Layer 6 of a small transformer language model trained on English Wikipedia (10 layers, counted from 0, width 64).
In attention head 1, each number of a token's query is one row of weights dot the token's vector x plus its bias. The head spreads its attention over the tokens so far by the softmax of query dot key.

Query weights of the head. A number n stands for n times 0.0079.
q0 (bias 0.032): -23 41 3 -8 -3 7 -10 8 -6 -34 35 13 -15 4 -5 37 -6 -60 -7 36 27 -12 5 12 43 21 10 -6 8 -25 -36 15 -11 -38 -13 -10 0 -9 14 -16 -4 17 -32 -25 -17 -2 0 -21 -28 1 0 -2 -5 -19 17 54 -31 -25 -54 19 -3 4 15 46
q1 (bias -0.014): 25 17 0 36 -5 12 28 11 0 -19 24 25 -5 -20 35 3 11 48 -9 -15 -4 -22 -13 -43 19 13 1 6 -29 -30 23 -2 -24 -78 5 38 -15 -24 -32 -60 24 41 -4 2 22 -33 20 2 -3 -30 -24 1 1 7 8 5 -5 -53 -58 13 -10 -20 10 5
q2 (bias 0.039): 20 -1 -17 -30 24 -8 -39 -5 6 33 -31 -3 -7 7 -26 -12 9 33 -9 -26 3 34 54 26 -14 -12 -7 -4 2 53 -1 -19 -26 -4 -1 8 -18 -2 -7 2 12 -18 -23 14 20 0 26 1 -32 -12 -8 1 19 21 -73 11 -7 1 20 -48 22 19 -16 21
q3 (bias 0.037): 28 5 35 0 45 40 -39 38 -47 31 -7 3 -18 -69 26 -28 -41 10 40 35 42 54 -14 9 -16 8 -24 5 -20 4 -52 29 1 28 -1 -21 -8 27 -1 22 -5 -8 -12 12 -14 -15 -38 -27 -25 -34 27 -8 19 -2 -24 6 -16 -16 34 -59 26 2 17 24
q4 (bias 0.004): 28 34 -3 9 -1 1 -36 -11 5 28 -37 -6 -23 -49 -32 -2 -6 -9 5 -20 41 -8 -34 -16 -16 -36 -29 -51 -2 11 5 -4 10 -29 22 -19 -5 26 -32 10 -4 -7 11 46 43 58 6 2 -9 -1 7 13 7 16 6 -4 -11 -9 50 34 -16 -15 -22 23
q5 (bias -0.076): -15 -33 -18 60 4 -40 41 -40 -20 -27 -31 -10 -36 4 20 9 -6 -22 -51 -29 -38 -18 -16 11 39 2 36 15 20 21 1 -14 -12 7 33 -17 21 4 60 -1 -1 2 58 21 34 -35 21 25 3 21 2 -22 -3 57 16 -32 -1 -24 10 -39 14 7 -9 -26
q6 (bias -0.035): 0 -43 38 -40 -15 -1 -10 24 7 -1 -4 -54 36 1 30 10 12 -1 -9 90 19 -15 17 -27 44 -2 -23 25 -38 2 79 -28 6 62 17 12 -50 -58 43 -7 38 -27 -23 -11 -7 -29 7 -11 41 -30 25 -46 -12 -1 8 -12 -2 -5 63 -13 -32 -42 -39 -3
q7 (bias -0.005): -22 19 9 11 -41 5 9 -5 11 -4 31 -16 -25 20 -26 24 8 28 -43 15 -53 12 35 22 95 11 17 48 -51 5 -10 -29 -24 15 10 -3 -32 -33 -41 4 -17 -9 11 -29 -23 4 33 -37 24 23 -13 -33 -51 -24 17 -29 -17 17 6 50 3 -36 -15 -1
q8 (bias 0.061): -4 27 -14 7 -30 -25 5 21 14 17 -13 -2 -9 -44 15 -3 -26 -2 7 0 -4 13 -33 46 -24 -49 -13 19 21 23 -43 -8 -7 -11 -25 21 4 -45 21 -19 38 -8 50 -12 -42 -23 -21 -11 -2 -7 -27 23 30 15 9 42 0 12 -29 -15 6 -10 10 13
q9 (bias 0.015): 27 41 18 -17 17 -33 15 -14 -24 -19 14 18 2 -21 24 -5 26 12 -14 5 -3 17 -47 23 0 -13 0 -52 -31 -35 -45 15 12 -36 32 13 -4 26 29 -4 9 3 -37 -14 -6 13 -24 -16 -16 -2 15 22 15 28 11 -45 -51 -16 27 -34 26 -11 23 44
q10 (bias -0.078): 7 15 -30 -6 13 8 17 -24 -16 28 -29 8 -4 22 11 -58 27 27 40 15 -43 5 1 5 30 -6 3 -42 -15 23 -5 -18 -24 -20 62 -17 -6 23 -9 6 -20 20 50 -71 9 24 -39 38 11 23 14 -50 16 14 14 15 21 -9 -9 -18 -20 21 61 -57
q11 (bias 0.096): 8 26 61 -63 32 21 12 23 -17 5 32 -30 50 -3 37 30 48 -17 -27 -3 44 3 -46 2 -3 -2 -21 68 -39 -22 17 -10 19 13 -15 22 -49 0 3 -3 42 -46 3 -36 -22 1 5 3 2 -7 -36 -8 -13 -49 11 -64 -13 15 26 19 38 -22 2 17
q12 (bias -0.020): 0 -20 29 10 -52 8 -38 -1 -18 1 -5 -2 -32 39 -14 -57 2 27 16 -32 26 -9 -5 -28 7 60 23 -1 -22 -10 -50 29 -24 12 19 -76 -17 37 11 1 30 42 27 12 21 37 33 17 -37 -11 -25 29 -15 30 20 19 37 -18 -32 46 -16 -30 -12 -8
q13 (bias -0.010): 22 23 65 -1 10 -3 -12 3 53 -20 -7 19 15 6 16 -3 -19 -20 -14 12 25 -16 -16 -49 -19 -11 4 45 44 -17 77 1 7 48 -46 -8 -15 15 33 14 14 -26 1 -18 9 -39 12 9 -12 19 -8 18 -42 -10 -17 5 -16 14 -19 -4 16 -12 -56 10
q14 (bias 0.063): -11 -14 16 -6 3 -39 -10 4 -12 -7 5 -9 -6 -22 -35 -4 -21 8 -36 -17 18 57 -20 5 -9 7 -15 -12 -32 10 -31 -10 -32 -27 -7 -12 -23 43 -17 -9 -7 0 11 29 1 45 26 -10 -22 -8 6 40 -25 18 1 -40 6 9 -3 -28 -8 13 15 43
q15 (bias 0.015): -22 5 32 -14 9 7 9 14 -37 -7 6 -7 18 -9 -8 -2 1 -63 -19 -16 31 -8 2 26 25 -13 -15 -17 11 -17 -24 -12 10 12 -1 -29 5 72 19 15 19 14 -19 14 33 50 9 -2 -23 -12 -2 32 -42 28 -22 -15 -8 0 10 -34 -32 5 21 2
q16 (bias -0.001): -12 -1 26 -5 9 -38 24 42 6 7 6 5 -32 -8 -6 -8 6 -18 -3 -12 2 33 -12 29 18 -1 -35 2 -35 -9 2 -30 -6 -63 3 36 -6 4 3 -4 7 5 -35 -42 -36 30 8 19 -14 12 41 -7 24 32 5 -25 8 -23 55 -11 9 -33 6 8
q17 (bias -0.008): -27 -15 -38 -17 -20 12 -10 9 7 -2 -24 -6 3 8 -16 22 15 -18 -30 3 -25 34 -38 36 31 -31 -22 -18 -37 38 -50 -2 40 4 16 50 -7 -45 0 -1 -7 17 17 15 -2 40 8 19 -76 16 45 -21 35 -36 7 5 -15 -4 -35 23 22 6 18 -16
q18 (bias -0.018): 36 3 -27 13 -6 -15 -28 -14 -6 -1 1 11 -20 5 -11 -15 34 24 -15 -25 -25 5 78 -9 2 -9 -11 24 -6 -1 15 -10 -5 -17 -29 -42 -19 -9 41 -34 21 3 25 2 33 -21 -20 1 13 19 14 26 -12 17 -40 11 12 -6 28 -40 1 17 -14 28
q19 (bias 0.012): -29 -18 -36 42 8 -14 -5 9 -5 -8 -14 8 -25 26 -7 43 -22 15 -3 -31 -3 -75 -31 15 7 24 -5 -5 -20 -13 -6 11 38 -79 -6 25 -24 18 -14 -24 -29 17 36 70 24 -17 1 -58 28 33 -41 3 12 -8 43 38 -48 18 -34 -14 35 7 -12 -4
q20 (bias 0.017): -15 -9 -23 -5 18 -32 19 -26 -3 11 3 46 8 -32 17 -21 -23 -24 27 20 23 4 -35 -16 -12 -55 -34 1 2 -9 12 5 -23 62 24 30 13 5 12 -9 17 10 13 -30 61 34 -7 -26 -2 -4 35 4 16 5 -31 28 -6 4 18 18 32 -12 -30 8
q21 (bias 0.022): -13 -6 18 -35 18 12 14 -34 -39 -12 -4 -45 28 -2 26 5 -13 -9 38 -17 0 15 37 -45 17 14 -25 5 20 -2 -20 -16 21 -2 -10 5 37 14 3 12 -7 10 8 11 -13 29 7 -18 7 16 3 -16 26 -1 28 -54 3 -8 1 -12 -11 -14 -11 2
q22 (bias -0.027): 31 -29 -15 32 -2 2 -54 44 -27 -1 -24 19 -20 -26 -40 10 -27 -4 -6 -30 4 -17 23 4 -26 3 -36 -52 16 35 8 43 31 -24 -5 9 45 21 22 6 26 57 -11 -7 40 1 -22 -55 18 -19 2 8 28 19 6 -25 -6 -19 -14 -12 -22 -15 -21 -6
q23 (bias 0.062): 12 -7 -19 13 -57 50 2 12 11 2 16 -2 29 -17 -4 11 -23 -55 -27 -40 -1 8 1 24 -31 8 30 -38 14 -3 13 6 8 -33 -8 -1 5 24 -17 27 1 5 -33 27 -29 -13 -25 -7 24 18 -27 -16 10 -19 9 13 -23 -16 6 -15 5 -5 16 4
q24 (bias -0.002): 11 -7 8 6 8 -22 43 22 -6 -16 7 -6 23 7 6 -17 -8 -7 -24 1 13 -37 -50 15 -2 -43 -3 23 42 20 14 -11 -33 56 -34 2 11 -37 37 38 19 -43 -20 -67 -24 -1 -2 68 46 18 -29 5 -39 2 7 -24 29 -29 30 -1 0 -27 2 7
q25 (bias 0.033): -17 2 0 19 -24 35 5 10 33 38 39 -13 6 -24 -13 -51 16 21 4 -13 11 49 15 16 -17 -68 21 15 -22 -42 -8 -9 20 4 21 84 29 -28 -19 19 -28 -16 -26 -20 -2 -10 5 2 -29 -16 35 -21 42 -18 -24 21 42 -9 -8 -64 -17 -27 55 14
q26 (bias -0.032): 21 21 -27 13 -23 32 -10 -34 11 27 -15 27 -16 2 19 2 -27 -41 50 -5 -28 5 36 23 -26 3 26 -59 -11 12 -12 41 5 -6 29 -5 12 25 -45 4 -1 18 11 28 49 -29 15 32 -11 -36 -10 4 10 18 9 36 7 -32 -25 19 -31 34 23 -41
q27 (bias 0.086): 16 6 -14 13 -8 -30 -32 -15 -40 39 -29 1 -22 15 1 -44 -20 2 -22 -24 -24 22 -23 3 39 21 -14 2 -14 24 -61 -17 10 -20 22 3 14 17 9 -12 4 -41 28 -26 28 19 -4 -21 47 2 -7 12 -64 9 -21 -1 23 -15 -6 -6 -41 -11 -35 48
q28 (bias -0.011): -15 -37 22 3 37 9 -16 -16 -5 -38 46 -10 -13 -2 -6 15 19 3 -53 6 26 18 10 -28 10 19 -8 64 13 16 2 -2 -8 27 -16 -15 15 -17 31 11 -2 -22 9 -36 -23 -27 -11 -5 3 12 15 -6 -41 -20 14 -43 1 8 9 -2 -19 2 -16 40
q29 (bias 0.019): 0 20 29 31 12 4 -7 8 13 2 15 -13 -17 9 -1 -43 13 -16 19 6 -31 50 54 -15 -22 33 21 -12 0 -23 3 -32 -13 -16 -42 -23 -2 2 16 21 -15 -33 -46 2 -20 -29 -6 -23 13 39 12 -12 -8 17 -47 26 3 -26 -1 11 -14 -4 20 10
q30 (bias 0.001): -36 -1 11 2 -42 27 27 17 -10 -8 12 -26 17 -16 35 -15 3 -35 -13 34 -11 27 19 7 -27 45 -10 17 -44 13 9 24 21 -63 -4 -6 -15 -36 -27 -16 -22 20 -16 6 3 3 -4 -17 33 -6 -23 40 -8 -6 3 -10 -11 26 -28 41 -20 56 23 -27
q31 (bias -0.086): 37 9 -29 23 -3 30 -35 -11 17 -8 -12 12 10 3 -13 -27 -11 46 32 42 -12 -26 -35 -36 5 -25 16 -80 27 -2 11 -15 -34 -19 2 -33 -10 11 -15 -1 32 29 37 33 43 10 -39 12 -1 28 -9 -13 29 34 31 82 -18 6 -49 24 -29 4 -5 -64

Each question shows a short text with each token's key, already scaled and adjusted for position as the last token sees it. A number n stands for n times 0.013.

Then comes the last token's vector x. A number n stands for n times 0.04.

0 "ne": -18 -11 -1 -20 8 39 -69 -34 13 -37 41 -41 22 -12 -28 -40 -22 10 34 46 14 -20 25 -15 -25 -38 27 7 -24 23 -16 46
1 " Si": -46 -4 -22 -7 -2 66 -54 -35 10 -52 72 -57 45 -26 -46 -44 -15 40 38 47 6 -31 53 -46 -44 -37 40 -20 -33 2 -19 75
2 "mon": -57 -24 -29 -2 4 60 -55 -44 7 -52 70 -56 52 -18 -54 -33 -16 15 32 28 9 -24 52 -41 -16 -41 47 -18 -47 19 -8 71
3 "in": -43 -16 -45 -13 9 75 -60 -42 13 -43 70 -59 30 -29 -41 -25 12 28 23 49 -11 -38 49 -27 -20 -41 54 -36 -42 12 -10 71
4 "\n": -34 -9 -27 -23 28 43 -35 -22 10 -36 27 -27 27 12 -28 -25 -23 5 26 49 13 -26 31 -24 -16 -48 25 -3 -25 -10 -14 49
5 "-": -35 -31 -16 5 19 43 -40 -38 -2 -30 27 -26 19 12 -21 -26 -12 3 30 39 15 -15 36 -20 -22 -51 13 -8 -12 2 -28 35
6 " 2013": -19 -28 -24 12 16 49 -63 -45 -11 -29 34 -34 25 -4 -28 -10 -9 28 21 55 15 -11 40 1 -32 -33 36 -5 -30 16 -25 38
7 " ": -29 -35 -12 10 19 57 -44 -39 19 -33 38 -43 33 5 -19 -19 -18 18 31 41 20 -26 42 -28 -25 -39 27 -5 -22 9 -43 53
x: 19 14 -1 -43 10 -15 -19 8 -15 -9 -12 -9 37 6 -12 24 -16 -4 -5 14 6 35 7 3 -10 4 9 -1 -3 -34 -6 12 14 -4 -20 -1 1 -1 5 3 2 14 -42 4 -3 -9 -40 15 -10 39 2 4 -3 -12 -9 -6 -8 1 -3 -26 7 -10 15 74
Which token does the last token look at most, and with what share of its attention? 5 "-", with about 60%

0 "ous": -17 -11 -1 -20 8 39 -68 -32 13 -37 38 -40 21 -11 -27 -41 -23 10 33 47 15 -20 24 -15 -26 -38 27 6 -24 24 -15 45
1 " ": -35 -23 -23 -16 20 62 -43 -33 2 -51 54 -53 35 1 -41 -33 -26 8 33 61 15 -28 41 -34 -34 -46 37 -22 -26 10 -38 71
2 "s": -31 -23 -26 2 34 44 -56 -39 -5 -45 47 -53 51 -14 -46 -34 -23 -5 29 62 2 -30 47 -19 -34 -76 41 -7 -47 33 -12 72
3 "ol": -40 -34 -42 -13 4 58 -55 -30 5 -44 70 -60 55 -8 -50 -39 -22 -13 22 60 5 -36 46 -30 -12 -71 30 -32 -41 26 -18 94
4 "vent": -25 -29 -44 -14 -8 78 -49 -35 3 -45 55 -54 31 -7 -63 -27 -14 11 37 62 -20 -48 41 -11 -19 -41 45 -32 -31 43 -19 68
5 "s": -37 -27 -27 -14 15 61 -49 -37 15 -52 36 -52 42 -7 -34 -28 -14 -2 17 45 5 -36 47 -21 -9 -55 45 -8 -34 26 -17 59
6 " contain": -33 -31 -31 -7 -10 48 -45 -5 9 -60 39 -39 19 19 -43 -41 -23 -1 29 56 12 -27 36 -18 -30 -32 23 -20 -11 36 -13 54
7 " B": -32 -5 -28 -8 -7 54 -32 -24 -8 -49 35 -36 23 9 -44 -27 -30 -7 36 46 11 -27 43 -29 -23 -54 36 -9 -9 4 -16 50
x: -20 10 -26 -31 11 4 -18 -43 -13 22 -9 -10 56 10 -25 -2 -5 7 -12 13 -3 5 12 -18 -17 -2 -13 -9 21 -6 7 -8 24 1 -17 25 10 -12 0 -13 8 -6 -15 -5 5 -5 -26 4 -15 52 4 15 -12 -30 21 7 4 -17 -15 13 3 37 -10 63
Which token does the last token look at most, and with what share of its attention? 0 "ous", with about 70%

0 " is": -17 -13 0 -18 7 37 -66 -31 14 -36 38 -38 20 -10 -26 -40 -22 11 33 44 15 -19 22 -15 -25 -36 24 8 -22 23 -16 44
1 " called": -21 -36 -29 5 -5 62 -51 -16 -2 -51 35 -41 19 16 -38 -31 -25 21 28 73 13 -19 41 -15 -22 -55 12 -9 -3 29 -20 51
2 " ": -33 -32 -18 -10 8 57 -38 -34 6 -50 48 -47 27 10 -40 -31 -28 11 31 55 20 -29 39 -28 -20 -43 30 -18 -19 9 -39 63
3 "ne": -25 -39 -32 14 0 28 -44 -49 5 -55 57 -42 27 3 -54 -20 -31 -6 19 47 11 -31 39 -19 -7 -54 26 -32 -28 25 -3 71
4 "ut": -34 -21 -24 20 -10 68 -64 -37 12 -47 74 -62 35 10 -60 -41 -36 0 45 69 -24 -44 52 -22 -39 -44 51 -44 -39 41 -29 95
5 "ral": -28 -30 -34 -32 4 56 -64 -33 8 -46 51 -47 28 1 -40 -33 -21 19 11 42 14 -26 36 -25 6 -55 37 -33 -33 15 -17 71
6 "ization": -23 -24 -35 -27 0 71 -59 -30 6 -58 38 -49 27 -16 -38 -28 -22 25 27 77 -1 -31 38 -13 -26 -49 43 -13 -26 28 -14 55
7 ",": -30 -29 -22 -12 9 50 -44 -20 10 -47 26 -31 22 5 -29 -27 -11 5 17 56 8 -28 40 -29 -16 -54 18 -17 -14 13 -8 39
x: -14 8 -4 -33 -2 -9 -2 -4 7 4 9 1 -12 -4 -1 -1 -15 17 3 12 -3 31 0 1 6 -6 -9 -9 7 -24 8 -7 12 17 -15 14 1 0 14 2 -11 -16 -3 -16 -9 -7 -31 -10 20 51 7 -10 -20 -28 1 -8 0 21 -26 -9 -1 -4 -1 90
Which token does the last token look at most? 1 " called"

0 " N": -17 -10 -2 -21 9 39 -68 -32 12 -36 39 -40 22 -13 -28 -41 -22 10 33 46 14 -19 25 -14 -26 -38 27 8 -23 22 -15 45
1 "ight": -40 -35 -2 -4 3 63 -68 -45 -4 -53 53 -58 19 -4 -45 -36 -26 8 36 58 7 -24 47 2 -35 -51 55 -32 -42 45 -27 71
2 ".": -23 -26 -21 -10 25 52 -46 -19 7 -34 37 -40 24 5 -23 -16 1 -5 25 53 8 -19 33 -29 -12 -50 24 11 -21 25 -22 40
3 "\n": -42 -17 -20 -3 28 52 -27 -31 16 -37 32 -32 23 9 -36 -35 -15 8 29 44 27 -26 37 -19 -4 -42 26 2 -26 -8 -31 48
4 "\n": -29 -23 -8 20 25 39 -45 -30 19 -28 26 -29 27 -4 -23 -36 -14 10 32 47 12 -28 35 -11 -14 -37 21 18 -13 1 -32 36
5 "==": -18 -32 -24 1 6 36 -36 -7 6 -41 22 -28 24 2 -31 -38 -5 13 15 44 6 -25 26 -16 -9 -33 5 -10 -9 7 -35 27
6 " Film": -22 5 -4 18 -1 50 -62 -40 11 -35 24 -41 10 -8 -27 -40 -11 -4 42 53 12 -33 38 -17 -39 -20 31 -18 -23 34 -17 37
7 "ography": -23 -18 -9 7 21 55 -56 -22 24 -37 33 -42 22 -14 -21 -43 2 19 33 48 18 -27 33 -20 -30 -23 30 -1 -26 28 -29 42
x: -5 26 -1 -59 32 1 12 26 -4 30 -4 2 17 -36 -5 -5 -17 -3 -5 15 12 26 4 9 -21 0 -12 1 -20 -19 8 7 7 18 -16 18 11 -32 15 8 -24 -10 -2 3 -33 -20 -21 4 -7 61 -13 -9 -5 -17 -7 -20 -7 20 2 -28 15 2 18 56
Which token does the last token look at most? 5 "=="

0 " period": -17 -11 -2 -20 7 39 -69 -32 13 -37 39 -40 22 -12 -28 -40 -22 10 34 47 14 -19 25 -15 -25 -37 26 7 -24 24 -16 45
1 ".": -32 -23 -26 -18 11 51 -34 -20 5 -42 43 -37 27 6 -42 -38 -3 2 30 48 10 -21 31 -34 -8 -50 19 13 -16 19 -20 41
2 " It": -46 -43 -19 1 9 52 -42 -33 6 -50 52 -38 15 1 -38 -26 -9 11 30 27 21 -30 32 -28 -2 -28 22 -4 -22 18 -40 45
3 " has": -35 -41 -16 16 3 42 -49 -14 10 -43 45 -31 20 5 -38 -33 1 10 28 33 13 -27 35 -26 -11 -29 12 3 -2 32 -25 36
4 " been": -36 -51 -16 -3 4 40 -45 -1 -6 -51 51 -31 30 15 -37 -38 -16 14 27 31 16 -31 19 -33 -18 -46 19 -5 -8 25 -21 47
5 " ": -45 -38 -15 15 21 57 -35 -26 5 -51 58 -51 20 7 -41 -41 -16 8 44 57 28 -31 43 -40 -26 -40 25 -1 -10 13 -40 62
6 "ar": -37 -44 -4 23 26 44 -47 -33 -13 -47 53 -47 22 2 -33 -31 -12 0 39 53 8 -30 38 -20 -29 -56 33 -7 -37 26 -33 65
7 "gu": -20 -13 -26 6 -14 55 -39 -50 -3 -36 54 -44 18 -12 -32 -23 -24 -3 45 60 3 -27 34 -15 -21 -53 37 -9 -21 23 -15 67
x: -28 -4 -5 -61 32 -21 -31 2 -20 17 26 19 47 31 -24 13 30 33 -10 3 9 2 -10 4 -20 -20 -19 -13 -2 -39 -10 -22 16 23 -2 -14 -16 -2 -11 1 -1 -12 8 -21 -1 11 -31 -7 19 45 -15 3 6 0 6 28 10 -15 4 8 12 0 18 30
Which two tokens does the last token look at most, in order? 4 " been", 3 " has"

0 "au": -18 -11 -2 -20 8 40 -70 -34 12 -37 41 -42 23 -13 -28 -40 -22 11 35 47 14 -20 25 -16 -27 -38 27 7 -24 23 -16 47
1 "de": -45 -33 -28 1 -5 79 -68 -56 12 -57 73 -55 36 -10 -57 -34 -17 16 42 56 4 -30 41 -34 -23 -51 49 -15 -28 18 -29 73
2 " m": -33 -3 -24 -7 21 46 -45 -34 3 -47 54 -49 41 1 -31 -28 -22 -5 22 52 16 -19 49 -33 -42 -46 50 -12 -44 22 -9 67
3 "ell": -42 -19 -28 7 0 51 -54 -40 26 -45 63 -65 43 -9 -38 -43 -12 -1 45 45 5 -38 55 -24 -18 -42 29 -22 -40 42 -22 90
4 "e": -40 -16 -30 -4 7 65 -62 -51 19 -42 61 -62 43 -15 -51 -36 -8 -3 25 52 16 -43 51 -37 -14 -52 38 -19 -40 14 -24 77
5 "]": -30 -14 -28 -9 15 53 -40 -26 15 -45 52 -44 36 -10 -39 -35 9 15 34 45 19 -31 35 -42 -17 -45 19 -3 -34 22 -16 55
6 ".": -31 -25 -20 -12 7 47 -30 -19 14 -45 42 -34 26 4 -41 -36 -3 2 34 41 12 -22 32 -35 -6 -48 14 22 -13 15 -19 37
7 "\n": -41 -23 -19 2 21 50 -29 -32 18 -42 34 -34 25 7 -38 -36 -17 9 34 39 25 -28 37 -19 -4 -36 24 6 -19 -7 -33 46
x: -4 9 -8 -22 29 -23 -17 -14 4 16 -5 -8 9 2 -14 -10 -1 -8 -2 -8 -4 25 25 -5 -28 -2 -1 22 9 5 -3 0 -1 2 -20 -2 16 2 7 -9 -13 -7 -39 -12 -18 3 -24 11 -1 55 7 11 -10 8 -12 -12 13 -10 -13 -25 33 8 -15 84
Which token does the last token look at most? 6 "."

0 "\n": -16 -9 -1 -20 9 37 -65 -31 14 -34 35 -37 21 -11 -25 -40 -21 11 33 45 15 -19 22 -14 -23 -37 23 9 -21 20 -17 43
1 "\n": -31 -26 -13 17 25 46 -50 -30 19 -28 35 -37 29 -9 -27 -44 -14 13 35 56 10 -30 38 -17 -18 -43 21 14 -13 5 -33 45
2 "===": -16 -32 -26 2 4 43 -33 -14 -5 -38 15 -27 22 0 -35 -31 -4 10 18 52 -6 -22 40 -9 -7 -47 2 -7 -2 13 -27 25
3 "D": -28 -33 -16 28 23 42 -42 -34 7 -27 34 -41 7 -12 -40 -36 8 4 23 45 16 -39 49 1 -27 -24 32 -28 -36 27 -23 39
4 "ist": -42 -22 10 4 22 55 -48 -26 -4 -34 53 -46 21 -30 -38 -35 -7 21 31 45 7 -26 41 -15 -32 -25 44 -26 -53 23 -39 51
5 "ing": -29 -29 -21 -9 8 59 -58 -24 5 -35 38 -41 8 -17 -32 -28 -13 7 22 47 13 -24 35 -4 -12 -30 32 -17 -26 23 -29 40
6 "u": -25 -13 -42 -14 2 70 -64 -34 2 -29 51 -49 14 -14 -32 -26 18 4 9 54 15 -33 35 -31 -17 -38 33 -19 -24 20 -21 50
7 "ish": -34 -30 -24 -11 -1 69 -42 -25 20 -60 52 -48 11 1 -59 -45 -17 43 30 51 20 -29 25 -27 -26 -37 41 -23 -34 19 -24 71
x: -4 20 -31 -76 38 8 -23 -3 7 9 14 -9 13 13 14 16 20 -10 -15 -19 23 37 -3 26 3 -17 -5 33 -5 -20 -2 -1 -1 -5 -7 9 14 24 -9 -24 4 -22 9 -8 -14 -1 -23 -2 -4 59 -17 -24 -14 -13 -20 -7 -16 30 9 -1 0 28 -17 33
Which two tokens does the last token look at most, in order? 2 "===", 0 "\n"

0 "s": -18 -11 -1 -20 8 40 -68 -34 13 -37 40 -41 22 -13 -28 -41 -22 9 35 47 13 -20 25 -15 -26 -38 27 8 -24 24 -16 46
1 ".": -28 -30 -22 -17 13 51 -42 -17 8 -43 47 -40 25 2 -41 -33 -4 1 34 57 5 -21 33 -29 -12 -53 18 16 -17 25 -18 44
2 " A": -31 -27 -11 7 7 52 -38 -24 6 -36 36 -34 10 -2 -40 -27 -15 3 25 35 16 -17 38 -19 -15 -47 31 -13 -20 10 -30 40
3 " ": -41 -30 -9 5 20 60 -43 -37 3 -51 45 -52 42 -6 -38 -32 -34 15 39 57 15 -21 49 -25 -38 -50 37 -13 -22 13 -38 64
4 "s": -31 -30 -14 14 31 40 -47 -38 -4 -37 46 -47 43 -13 -42 -28 -19 -9 34 53 4 -30 47 -17 -25 -73 33 -1 -43 34 -17 66
5 "ol": -43 -42 -32 -3 4 55 -48 -32 8 -38 68 -54 47 -10 -45 -35 -16 -10 24 51 10 -33 44 -27 -7 -63 22 -26 -39 24 -21 86
6 "ub": -37 -22 -27 -10 -9 80 -47 -33 4 -36 57 -49 36 -10 -54 -28 -10 -1 35 60 -6 -35 36 -29 -17 -36 22 -5 -22 33 -44 70
7 "le": -41 -33 -37 -20 1 68 -59 -46 15 -41 73 -48 24 -13 -49 -28 0 11 17 54 0 -35 34 -27 -21 -50 44 -26 -39 19 -13 69
x: -5 8 13 -69 20 2 6 6 7 -10 13 -29 12 1 -9 11 -17 -14 2 10 -7 8 0 9 11 -29 24 -14 -10 -27 11 -7 3 6 8 23 -11 44 -5 -36 0 -32 -2 8 -15 13 -20 -19 9 73 0 11 -5 -22 6 2 15 16 -2 -26 1 -2 -9 47
Which token does the last token look at most? 2 " A"

0 "ne": -18 -11 -1 -20 8 39 -69 -34 13 -37 41 -41 22 -12 -28 -40 -22 10 34 46 14 -20 25 -15 -25 -38 27 7 -24 23 -16 46
1 "\n": -37 -16 -24 -12 27 51 -34 -20 10 -44 39 -35 25 8 -41 -38 -25 15 35 52 16 -24 36 -27 -19 -46 26 -8 -21 -3 -22 58
2 "-": -34 -32 -16 1 19 46 -43 -39 -2 -31 29 -29 19 9 -24 -27 -12 5 32 41 14 -16 37 -19 -22 -52 15 -10 -13 3 -28 38
3 " 2011": -21 -31 -25 5 13 52 -60 -35 -12 -26 37 -35 27 -8 -30 -13 -11 32 24 55 15 -11 35 -9 -37 -34 37 -4 -32 9 -27 37
4 " ": -31 -36 -14 8 21 57 -46 -39 18 -34 36 -46 35 1 -18 -20 -18 17 28 41 20 -25 44 -28 -26 -39 31 -7 -24 10 -40 52
5 ":": -17 -37 -20 4 16 42 -42 -25 2 -33 24 -30 26 -7 -24 -26 -17 7 28 58 1 -18 36 -14 -18 -72 8 0 -13 8 -16 40
6 " Com": -47 -20 -15 -2 5 48 -41 -32 -2 -47 54 -38 21 -11 -46 -32 -27 45 15 49 12 -17 34 -11 -35 -26 29 -25 -35 9 -6 61
7 "me": -32 -13 -31 6 -1 53 -68 -35 -12 -33 64 -39 17 -19 -37 -30 -4 3 18 52 -10 -23 35 -11 -30 -27 38 -23 -27 19 -14 50
x: 22 2 -1 -64 4 16 -5 -8 -19 24 23 -7 13 -10 -11 -3 9 -21 7 8 5 0 -26 -6 -5 -39 17 -8 -20 -19 1 -15 -5 -13 37 19 -17 -19 20 19 -6 -18 27 33 -11 -1 -27 -18 5 51 31 -1 6 -20 -10 -8 17 -23 -23 5 28 16 6 43
Which token does the last token look at most, and with what share of its attention? 3 " 2011", with about 30%

0 " La": -17 -11 -1 -21 8 38 -68 -33 12 -36 40 -39 22 -13 -28 -41 -21 11 33 45 13 -19 24 -15 -26 -37 26 7 -23 22 -15 45
1 "tin": -38 -11 -37 -7 -3 74 -68 -46 5 -43 69 -65 37 -26 -60 -51 -5 35 30 64 0 -40 60 -19 -29 -45 44 -28 -44 28 -20 82
2 ".": -32 -29 -23 -20 16 57 -46 -19 6 -48 40 -40 28 -7 -33 -15 -4 7 29 52 1 -20 41 -26 -17 -45 23 11 -18 21 -18 40
3 "\n": -43 -18 -19 -3 27 51 -30 -30 16 -39 34 -34 24 10 -36 -36 -15 6 31 42 27 -28 38 -20 -5 -40 27 4 -25 -8 -31 47
4 "\n": -32 -26 -8 18 26 41 -46 -30 17 -32 30 -32 27 -4 -26 -36 -16 10 35 48 12 -29 37 -13 -15 -38 23 17 -13 1 -33 38
5 "In": -31 -30 -17 28 20 42 -54 -32 7 -33 37 -30 13 8 -35 -20 0 11 26 40 14 -24 33 -6 -20 -16 25 -19 -20 15 -28 36
6 " 15": -32 -30 -18 3 30 57 -58 -30 -19 -24 45 -38 32 5 -34 -14 -9 18 38 51 10 -20 47 -22 -17 -50 29 5 -18 7 -42 49
7 "52": -41 -37 -10 13 9 62 -47 -50 12 -30 43 -41 26 6 -36 -13 -15 34 44 34 8 -25 42 -21 -14 -41 38 -20 -31 16 -32 54
x: 26 7 2 -23 22 12 5 -17 -17 -8 12 -23 40 11 -3 -4 -18 0 -32 -6 8 24 -7 -8 4 -14 9 35 -13 -47 -20 -4 17 3 -17 4 4 4 -3 -5 27 -32 -1 -8 -8 -17 -19 5 -9 57 -3 -1 4 5 -5 15 -5 3 -7 -51 10 -15 9 66
Which token does the last token look at most, and with what share of its attention? 5 "In", with about 60%